Layer 4 of a small transformer language model trained on English Wikipedia (8 layers, counted from 0, width 64).
A neuron adds its activation times its output weights to the MLP's output. To switch it off is to set its activation to zero at one token and run the rest of the model.
A neuron's activation on a vector x is SiLU(gate . x) times (in . x), where the dot is the dot product.

Input weights of the MLP neurons that the questions are about. A number n stands for (n - 500) times 0.00091.
n35 gate: 161 572 708 918 445 431 650 480 471 589 558 718 505 148 261 267 535 790 500 672 609 279 581 142 494 768 415 401 470 531 505 288 626 666 352 577 668 701 551 535 766 766 384 309 744 377 567 479 604 530 605 389 621 490 596 428 424 179 682 436 690 374 525 490
n40 gate: 364 509 400 574 482 465 306 648 504 574 350 580 231 418 258 637 456 267 404 758 417 297 681 465 634 318 610 413 500 621 544 700 205 464 405 432 169 420 612 530 628 538 540 717 749 644 495 454 276 417 382 369 509 738 642 599 304 530 513 774 696 302 470 359
n78 gate: 555 575 615 355 539 452 609 782 642 394 415 623 567 505 855 694 524 581 626 301 144 593 505 698 533 578 417 428 235 589 642 565 393 565 356 850 596 532 544 634 490 453 799 400 481 540 162 515 692 784 291 598 505 448 671 510 278 78 533 750 675 475 341 486
n222 gate: 733 134 573 676 525 573 449 585 280 519 605 704 261 607 594 669 265 635 554 349 149 436 550 476 854 699 318 524 563 450 719 398 320 689 364 543 454 542 440 427 525 619 535 307 622 434 540 413 592 558 222 818 594 191 416 812 370 694 420 378 663 304 788 467
n228 gate: 681 558 218 500 405 363 528 421 550 623 446 513 573 464 349 414 453 386 148 532 351 288 496 671 384 561 539 641 632 491 387 607 437 746 508 533 577 434 193 551 976 575 539 331 286 319 231 571 491 355 459 679 504 729 565 324 408 594 504 338 561 387 615 513
n240 gate: 349 356 398 580 463 838 376 530 443 228 529 533 570 546 562 545 314 723 317 606 787 640 570 522 611 437 386 631 718 376 493 405 700 549 507 623 508 395 399 696 467 553 485 500 405 428 485 428 694 456 454 440 433 546 578 613 526 511 300 442 507 415 663 354
n262 gate: 554 555 591 483 562 491 537 451 419 626 385 442 421 505 188 524 299 444 408 426 487 438 412 391 811 575 746 413 544 639 700 355 123 682 660 500 606 500 308 418 359 219 438 351 627 374 648 454 537 757 323 403 403 525 513 316 826 344 643 539 246 486 748 304
n315 gate: 783 56 514 524 665 615 305 495 500 681 669 588 118 740 152 757 442 358 707 379 514 481 719 457 750 690 495 443 831 638 393 819 419 530 309 384 667 514 461 314 398 383 822 396 423 312 446 590 640 443 542 593 631 607 602 460 446 548 514 510 665 348 462 547
n378 gate: 652 338 473 922 401 562 475 313 609 504 735 649 792 639 524 445 273 447 415 720 518 567 576 797 364 405 415 589 469 248 658 726 453 505 399 766 332 368 705 593 612 409 536 601 429 789 491 481 495 527 303 276 464 621 581 550 772 540 354 584 492 491 323 548
n35 in: 251 446 618 439 768 656 496 442 574 359 509 120 214 372 853 410 557 393 614 673 194 576 581 538 650 442 390 70 618 422 389 436 585 559 636 724 400 618 442 448 428 486 433 338 98 358 437 490 569 589 582 784 692 449 399 632 399 627 614 439 631 480 707 643
n40 in: 664 764 392 369 509 287 624 635 122 505 575 583 952 783 461 460 300 491 682 564 735 592 376 323 326 339 505 518 468 547 661 594 638 353 410 355 452 835 449 599 500 456 528 448 251 425 467 514 339 590 282 430 518 447 385 673 546 207 544 274 452 596 419 527
n78 in: 221 744 302 596 573 524 483 506 506 590 623 579 92 512 570 520 314 340 494 326 410 433 944 410 534 836 361 632 530 104 677 662 614 538 727 245 336 194 322 411 306 722 835 755 512 512 580 106 594 721 298 314 92 494 190 667 690 446 477 674 41 696 632 757
n222 in: 454 403 516 460 377 395 725 562 714 355 579 467 255 601 569 509 488 640 269 530 496 545 611 447 463 673 504 512 633 775 430 277 521 213 548 449 253 426 347 544 414 437 652 655 528 483 425 618 508 573 695 602 352 606 623 258 752 488 570 548 500 470 73 587
n228 in: 629 330 547 375 548 213 447 504 378 590 723 412 340 496 615 529 560 470 457 552 474 565 570 595 510 299 691 264 466 509 671 420 613 567 496 695 708 467 113 564 543 454 413 81 130 464 487 549 594 397 425 316 653 433 470 544 482 735 285 577 664 269 586 450
n240 in: 195 391 565 442 456 683 490 386 528 303 335 562 622 339 469 588 500 614 294 726 597 700 671 504 504 361 431 507 715 381 463 608 750 556 639 604 545 503 559 622 540 535 599 302 302 485 470 451 628 364 542 413 496 385 500 456 577 496 389 410 435 318 425 318
n262 in: 387 462 259 512 565 597 702 558 508 785 539 479 620 504 324 360 726 321 585 417 219 545 565 665 427 287 138 605 536 587 393 555 628 508 440 605 712 477 525 492 304 520 447 425 444 550 458 462 344 597 411 618 631 433 443 700 372 568 414 617 743 364 810 520
n315 in: 743 421 587 643 540 619 459 459 344 706 594 411 390 554 152 785 460 433 560 470 460 516 585 492 640 678 476 428 504 594 496 662 609 238 369 438 504 458 418 520 415 384 763 124 492 249 640 787 550 381 588 523 504 570 488 701 398 488 308 524 428 693 401 457
n378 in: 407 728 533 334 537 533 628 656 419 579 383 378 377 569 419 393 600 696 424 298 497 423 446 291 560 604 530 417 556 483 574 345 458 414 477 423 678 532 378 302 483 548 705 459 563 445 391 604 618 523 481 535 513 436 406 561 239 335 615 288 582 563 566 477

Output weights of the MLP neurons that the questions are about. A number n stands for (n - 500) times 0.00011.
n35: 329 355 703 272 686 409 330 733 616 558 565 483 300 478 455 953 313 532 463 758 415 727 533 353 805 462 689 423 215 440 714 432 343 821 421 454 380 732 456 404 716 609 671 332 498 681 475 637 318 557 469 485 496 527 533 457 483 531 513 534 532 558 713 574
n40: 362 279 761 666 449 714 674 542 728 365 543 455 483 398 681 624 670 803 561 43 456 558 527 680 750 340 392 523 320 536 245 348 528 395 403 642 568 363 573 473 484 437 565 482 335 686 473 708 511 416 716 866 425 512 579 294 585 637 600 496 315 507 491 616
n78: 496 619 409 613 472 484 399 467 433 640 321 646 548 603 452 499 735 440 419 695 809 183 537 494 565 82 833 725 498 718 595 514 451 662 664 586 681 529 615 309 514 509 450 356 671 358 535 523 495 559 668 420 672 562 155 547 635 759 494 395 260 698 255 324
n222: 457 460 440 307 704 524 334 462 577 568 626 563 508 391 390 407 573 317 431 795 394 511 392 496 257 557 658 314 400 492 528 454 190 571 508 515 760 604 767 430 675 533 187 223 587 594 614 290 435 583 401 510 620 456 443 534 483 616 409 454 629 376 684 318
n228: 554 376 243 501 323 277 665 382 729 522 587 415 336 369 467 651 519 730 449 527 568 452 452 584 497 558 643 495 865 694 610 632 625 564 501 338 760 555 356 581 572 453 694 328 297 460 216 479 331 346 682 455 462 623 395 560 590 373 603 613 760 565 399 526
n240: 701 527 613 456 498 581 392 495 708 538 470 546 590 480 609 434 484 665 546 395 545 783 609 613 549 465 560 592 843 807 472 476 361 497 361 425 251 467 485 616 673 567 259 570 607 665 438 287 504 411 642 518 465 574 449 522 342 377 451 638 479 447 486 525
n262: 641 543 751 401 560 353 254 437 436 448 413 449 518 619 520 414 357 392 459 608 595 325 574 367 329 823 770 526 654 491 555 467 385 388 743 607 380 716 347 645 341 545 593 467 582 551 753 500 541 716 572 442 472 649 579 410 457 765 548 432 244 487 577 543
n315: 231 572 429 727 561 232 359 752 678 391 446 438 761 410 647 865 537 525 230 795 685 577 323 538 580 745 265 515 643 446 443 579 555 367 447 198 607 24 67 449 365 602 335 808 352 469 543 637 499 397 346 542 477 347 504 626 295 369 396 432 320 646 677 630
n378: 595 283 602 495 640 318 671 553 584 367 259 459 423 283 559 359 617 630 570 104 355 510 509 475 618 576 529 443 386 555 716 321 464 388 549 355 632 758 369 364 546 627 633 558 436 385 405 474 307 391 702 474 391 489 217 482 367 344 484 347 563 438 512 405

Each question names a token from some text and the token that comes next. It shows the vector x that enters the MLP there. A number n stands for (n - 500) times 0.013.

Then comes g, the gradient of the next token's log-probability with respect to the MLP's output, scaled to length 1. A neuron's effect is roughly proportional to its activation times (output weights . g). A number n stands for (n - 500) times 0.00099.

"urs", then "ions"
x: 635 479 425 560 541 549 475 624 431 459 422 499 554 647 447 530 411 403 410 594 509 111 381 654 488 564 334 552 426 497 253 230 514 557 644 512 568 433 202 572 475 605 685 462 482 341 436 482 546 461 527 132 728 433 510 557 595 545 648 497 420 670 309 645
g: 453 541 502 391 368 412 498 537 474 366 494 422 439 396 505 412 388 321 202 458 263 443 313 187 419 470 658 511 639 566 445 314 556 412 409 269 669 515 472 482 512 490 432 692 600 504 197 547 380 493 413 725 727 583 219 455 614 461 614 545 517 480 379 441
Switching off which neuron hurts the next token most? n228

" Tar", then "o"
x: 469 394 396 473 583 657 396 242 422 574 582 468 542 456 372 833 336 594 639 297 403 430 538 700 438 442 426 427 574 382 419 443 393 435 320 353 293 601 475 474 621 645 605 345 609 656 389 325 413 368 700 227 729 570 357 538 523 498 328 469 559 483 360 509
g: 619 825 734 558 490 677 558 400 511 418 664 462 420 532 643 396 541 454 590 525 603 396 478 591 651 284 421 134 537 659 375 525 440 488 604 423 435 519 366 419 247 519 459 378 462 455 506 487 312 492 405 493 662 473 336 664 656 532 329 359 709 684 381 551
Which neuron, switched off, raises the next token's probability most? n315

"ic", then " idea"
x: 679 652 315 686 468 470 509 543 417 551 681 311 622 487 466 574 365 414 568 409 632 359 488 767 656 429 641 379 599 226 405 322 411 487 530 276 561 511 360 115 352 400 469 371 727 403 464 591 456 463 639 341 541 562 546 629 454 462 664 595 457 574 585 397
g: 553 530 748 557 533 451 655 652 671 499 546 269 501 388 696 501 615 505 416 488 727 386 326 657 555 568 378 359 385 498 483 726 594 823 653 813 548 553 614 350 607 587 724 450 644 551 495 528 578 686 646 443 506 387 614 522 593 567 567 549 667 535 447 567
Which neuron, switched off, raises the next token's probability most? n315

"o", then "!"
x: 530 622 555 477 376 427 442 519 358 412 623 427 503 550 514 577 447 496 481 653 586 612 442 326 648 718 649 625 592 219 330 656 438 551 321 376 523 603 584 179 504 421 336 444 510 281 540 581 445 592 509 320 658 604 354 924 579 547 441 557 392 396 501 307
g: 614 425 536 646 613 506 475 418 356 220 579 535 575 411 658 424 656 704 597 460 333 256 625 668 511 436 583 558 526 481 684 478 503 378 484 456 480 441 438 576 631 455 424 626 215 698 470 507 694 497 336 236 753 185 479 516 575 586 459 404 422 483 419 648
Switching off which neuron hurts the next token most? n222

"agu", then "e"
x: 537 599 322 571 563 527 343 812 438 459 496 642 660 564 338 492 408 419 515 704 541 453 575 520 534 508 450 467 699 422 613 440 298 766 445 298 524 554 267 548 585 606 420 506 673 334 715 556 455 512 555 103 660 484 501 642 655 625 453 482 427 475 363 514
g: 464 606 385 621 397 632 483 588 762 382 425 444 320 734 433 190 420 452 365 587 522 426 603 285 526 346 554 453 527 380 295 263 616 548 676 610 568 579 501 479 631 543 361 791 501 463 401 470 396 652 455 239 536 292 484 578 566 576 366 590 640 595 517 528
Switching off which neuron hurts the next token most? n35

"da", then " competition"
x: 647 568 389 597 469 533 406 488 580 443 531 428 521 459 345 609 321 739 721 588 669 427 477 881 724 441 407 338 542 408 451 423 566 572 326 385 603 408 328 188 554 590 545 613 577 498 552 487 434 382 656 407 311 586 258 507 505 556 449 591 540 504 366 162
g: 547 654 600 624 626 489 650 595 396 353 306 470 348 473 507 311 474 783 675 614 360 533 590 537 593 627 577 609 402 402 463 540 501 463 479 418 572 518 364 300 322 376 181 435 471 534 405 421 564 476 449 531 714 446 597 657 660 290 437 199 704 639 611 462
Switching off which neuron hurts the next token most? n315

" i", then "di"
x: 721 613 311 715 415 243 537 559 458 402 488 512 583 347 670 781 495 482 526 521 472 520 484 694 506 215 388 423 750 366 492 469 564 512 557 581 442 579 269 661 497 543 388 591 392 599 645 475 661 232 515 398 440 651 483 486 623 647 392 611 494 485 395 309
g: 627 368 664 587 658 514 295 387 322 558 777 537 462 531 639 535 459 650 597 600 297 405 469 427 421 648 479 241 393 647 522 430 788 554 454 617 542 526 357 419 313 536 764 636 485 539 377 342 465 419 483 766 608 671 341 564 443 519 567 533 344 483 358 532
Switching off which neuron hurts the next token most? n228

"a", then "\n"
x: 611 493 618 306 350 700 375 293 466 487 621 497 553 574 580 589 360 505 587 398 541 401 536 554 644 524 756 507 606 407 330 484 548 446 16 367 390 527 554 264 678 465 574 514 591 406 549 567 471 544 467 328 515 782 344 660 587 469 360 391 578 420 651 433
g: 452 622 715 324 570 515 702 619 271 807 518 697 545 349 292 478 336 395 693 488 630 664 595 206 500 448 398 488 421 853 541 401 478 593 461 538 647 558 590 674 487 613 491 601 546 587 502 437 585 425 449 436 482 376 424 435 478 591 583 367 468 476 376 682
Which neuron, switched off, raises the next token's probability most? n315

"eg", then "ie"
x: 647 738 454 388 486 364 438 558 509 611 650 587 600 532 556 267 421 441 582 765 274 363 541 874 486 539 603 446 612 563 666 406 396 452 437 438 553 435 245 667 451 479 458 464 726 354 435 532 373 353 757 216 488 626 296 547 521 529 516 492 558 619 498 615
g: 641 251 649 505 540 292 434 545 478 349 721 542 478 516 537 378 652 388 410 632 522 582 374 473 525 611 630 527 664 515 561 283 685 315 443 396 824 541 556 435 510 368 360 368 434 582 343 379 254 692 347 611 473 646 561 550 706 624 571 614 495 449 307 452
Switching off which neuron hurts the next token most? n228

" States", then " there"
x: 605 574 274 451 495 609 325 523 290 347 374 519 565 531 438 595 302 359 712 765 657 560 384 633 580 368 433 253 746 346 510 393 569 473 383 535 543 565 454 141 500 567 468 620 504 585 550 475 388 344 370 403 408 667 339 472 353 391 538 589 660 605 459 302
g: 364 611 405 625 530 373 575 435 548 575 687 386 528 748 590 492 449 514 729 157 593 294 197 577 421 520 480 553 409 606 743 478 509 746 511 688 456 357 510 378 547 599 659 498 583 564 564 598 532 543 389 679 573 226 506 432 516 434 404 472 654 566 447 336
Switching off which neuron hurts the next token most? n40

" Nur", then "se"
x: 526 363 436 406 422 253 357 568 348 389 591 578 591 385 394 527 447 347 465 524 513 531 504 708 561 666 198 328 554 410 600 544 587 376 320 288 572 464 316 792 505 414 427 629 463 409 689 566 503 360 263 518 553 609 411 373 467 725 249 491 355 441 512 697
g: 754 388 543 536 425 415 523 733 364 495 568 373 688 396 409 314 289 460 630 583 583 540 457 459 524 374 400 471 593 357 584 680 580 249 695 592 669 498 402 470 683 389 742 517 481 423 591 480 399 591 510 532 520 530 167 512 366 494 518 768 614 319 354 459
Switching off which neuron hurts the next token most? n228

")", then ":"
x: 396 622 426 393 198 340 458 539 200 362 587 506 422 436 245 777 400 505 400 708 682 494 451 361 632 458 649 463 680 455 544 591 610 490 525 560 504 678 511 298 507 480 473 655 492 449 612 304 300 518 597 482 361 388 459 418 469 448 737 572 506 741 543 547
g: 630 553 494 651 720 576 503 373 381 536 466 517 483 457 374 511 456 373 620 641 551 440 444 194 562 662 524 585 279 383 730 656 504 362 565 438 538 370 387 565 648 361 441 758 510 599 440 412 526 663 779 635 773 403 229 606 427 331 513 457 452 612 475 544
Which neuron, switched off, raises the next token's probability most? n40

" first", then " movement"
x: 358 625 538 488 337 401 604 619 311 298 479 497 614 427 310 650 541 603 329 627 208 561 440 497 611 659 411 496 445 229 268 534 566 483 563 656 571 620 287 201 490 529 221 655 542 397 763 476 421 501 479 563 436 485 504 562 440 438 402 423 615 542 473 565
g: 486 641 396 688 565 470 450 511 719 376 439 324 446 530 472 488 331 261 581 473 461 529 629 637 652 432 228 740 266 354 489 512 256 692 474 405 520 635 610 512 538 603 559 537 737 491 545 585 574 507 508 408 550 625 655 535 395 580 328 392 221 715 628 499
Switching off which neuron hurts the next token most? n35

":", then " Women"
x: 353 625 459 550 375 255 496 587 450 554 417 651 615 347 374 771 416 491 500 619 543 602 511 412 873 635 486 481 408 524 347 390 457 380 379 700 518 565 597 422 510 630 408 389 435 514 615 287 308 481 629 515 334 571 487 483 524 356 430 331 365 617 438 399
g: 484 558 582 565 542 335 451 474 488 269 505 346 719 304 443 345 581 538 697 480 368 516 524 611 617 321 522 535 242 420 463 781 446 677 511 621 656 368 489 511 346 629 243 349 498 683 309 441 496 418 366 373 365 690 454 720 424 431 399 378 479 558 562 643
Switching off which neuron hurts the next token most? n262

" inter", then "chan"
x: 619 532 288 555 528 452 428 733 462 539 409 395 611 421 468 528 509 594 664 584 594 724 423 591 385 419 250 466 609 242 355 538 677 380 709 454 586 627 235 608 604 582 459 730 500 535 582 585 306 302 531 533 462 430 401 629 585 659 563 587 460 459 269 436
g: 305 510 422 726 454 404 490 217 427 526 656 380 693 527 305 537 264 422 561 401 490 521 446 637 441 597 581 619 549 565 455 562 682 663 419 361 400 494 648 376 614 320 533 745 354 596 632 733 609 598 273 604 424 405 495 422 663 633 497 608 469 426 282 611
Which neuron, switched off, raises the next token's probability most? n240

" was", then " av"
x: 566 574 514 439 576 370 578 792 584 454 462 447 630 442 600 682 352 747 516 285 393 657 496 516 705 532 287 454 455 574 466 464 601 401 443 637 482 374 379 573 490 547 468 705 215 546 557 425 400 440 670 620 219 547 460 560 491 344 612 647 457 501 215 638
g: 628 480 426 470 576 430 456 403 498 550 465 452 605 577 534 608 520 116 782 546 913 529 416 629 547 585 560 647 814 394 537 654 457 444 409 706 487 509 431 653 628 636 511 503 554 576 592 537 367 711 438 686 475 466 456 592 651 442 507 392 582 415 350 354
Switching off which neuron hurts the next token most? n78

"er", then " begins"
x: 678 486 342 397 572 504 638 448 458 503 492 484 463 568 365 488 502 395 640 538 435 455 493 531 648 597 482 492 606 271 582 607 450 448 226 530 616 646 524 336 670 417 372 397 725 84 443 517 343 270 364 270 467 573 363 706 637 650 559 443 530 499 396 240
g: 548 430 464 457 376 620 559 409 529 552 455 722 481 508 649 380 440 859 499 325 648 245 335 380 520 428 715 494 526 340 567 539 449 574 380 667 475 316 451 360 697 543 560 746 484 548 658 365 482 714 410 505 565 358 396 664 700 441 562 390 695 489 447 665
Switching off which neuron hurts the next token most? n222

"ina", then " ("
x: 643 497 418 383 361 679 430 442 459 613 556 519 428 541 524 597 320 377 629 654 715 377 570 667 696 548 433 509 584 452 283 592 665 617 434 247 626 526 376 459 424 464 712 528 742 276 569 542 545 460 630 288 558 318 349 635 509 398 418 510 578 360 238 288
g: 492 541 553 293 624 539 566 606 470 483 592 705 492 659 584 590 366 512 438 414 688 532 243 553 571 382 708 544 498 292 311 329 607 383 246 388 363 507 536 255 587 573 454 727 253 413 730 301 376 413 537 401 362 588 611 549 623 575 573 456 424 626 436 472
Switching off which neuron hurts the next token most? n315

" pat", then "ent"
x: 536 569 383 705 468 273 267 501 426 491 458 349 689 499 546 613 380 428 511 566 496 576 490 625 537 472 272 431 568 431 464 410 633 528 449 504 522 388 159 592 595 637 332 563 450 591 585 563 335 374 635 429 508 389 368 257 626 662 672 718 496 675 299 718
g: 432 358 360 520 246 755 439 657 572 445 301 571 477 485 420 474 484 494 223 665 570 762 523 613 442 351 329 284 435 469 294 332 482 677 627 599 505 472 625 538 690 495 450 413 504 477 625 564 610 456 563 228 376 770 643 546 485 459 504 487 607 602 575 617
Switching off which neuron hurts the next token most? n378

" Su", then "it"
x: 351 331 368 595 638 444 337 579 363 445 743 391 655 438 312 627 383 479 719 736 525 507 705 604 440 570 500 587 485 392 78 523 373 540 510 421 324 402 368 379 582 518 269 572 330 482 528 428 366 402 448 346 519 555 526 475 488 583 428 536 499 653 522 443
g: 602 626 535 502 591 323 443 375 434 714 460 286 215 649 665 561 593 449 322 556 418 581 624 598 524 570 559 401 434 493 402 527 575 580 549 366 607 514 418 524 671 273 546 863 479 403 332 400 265 636 450 462 436 470 731 407 684 567 422 421 566 671 354 641
Switching off which neuron hurts the next token most? n378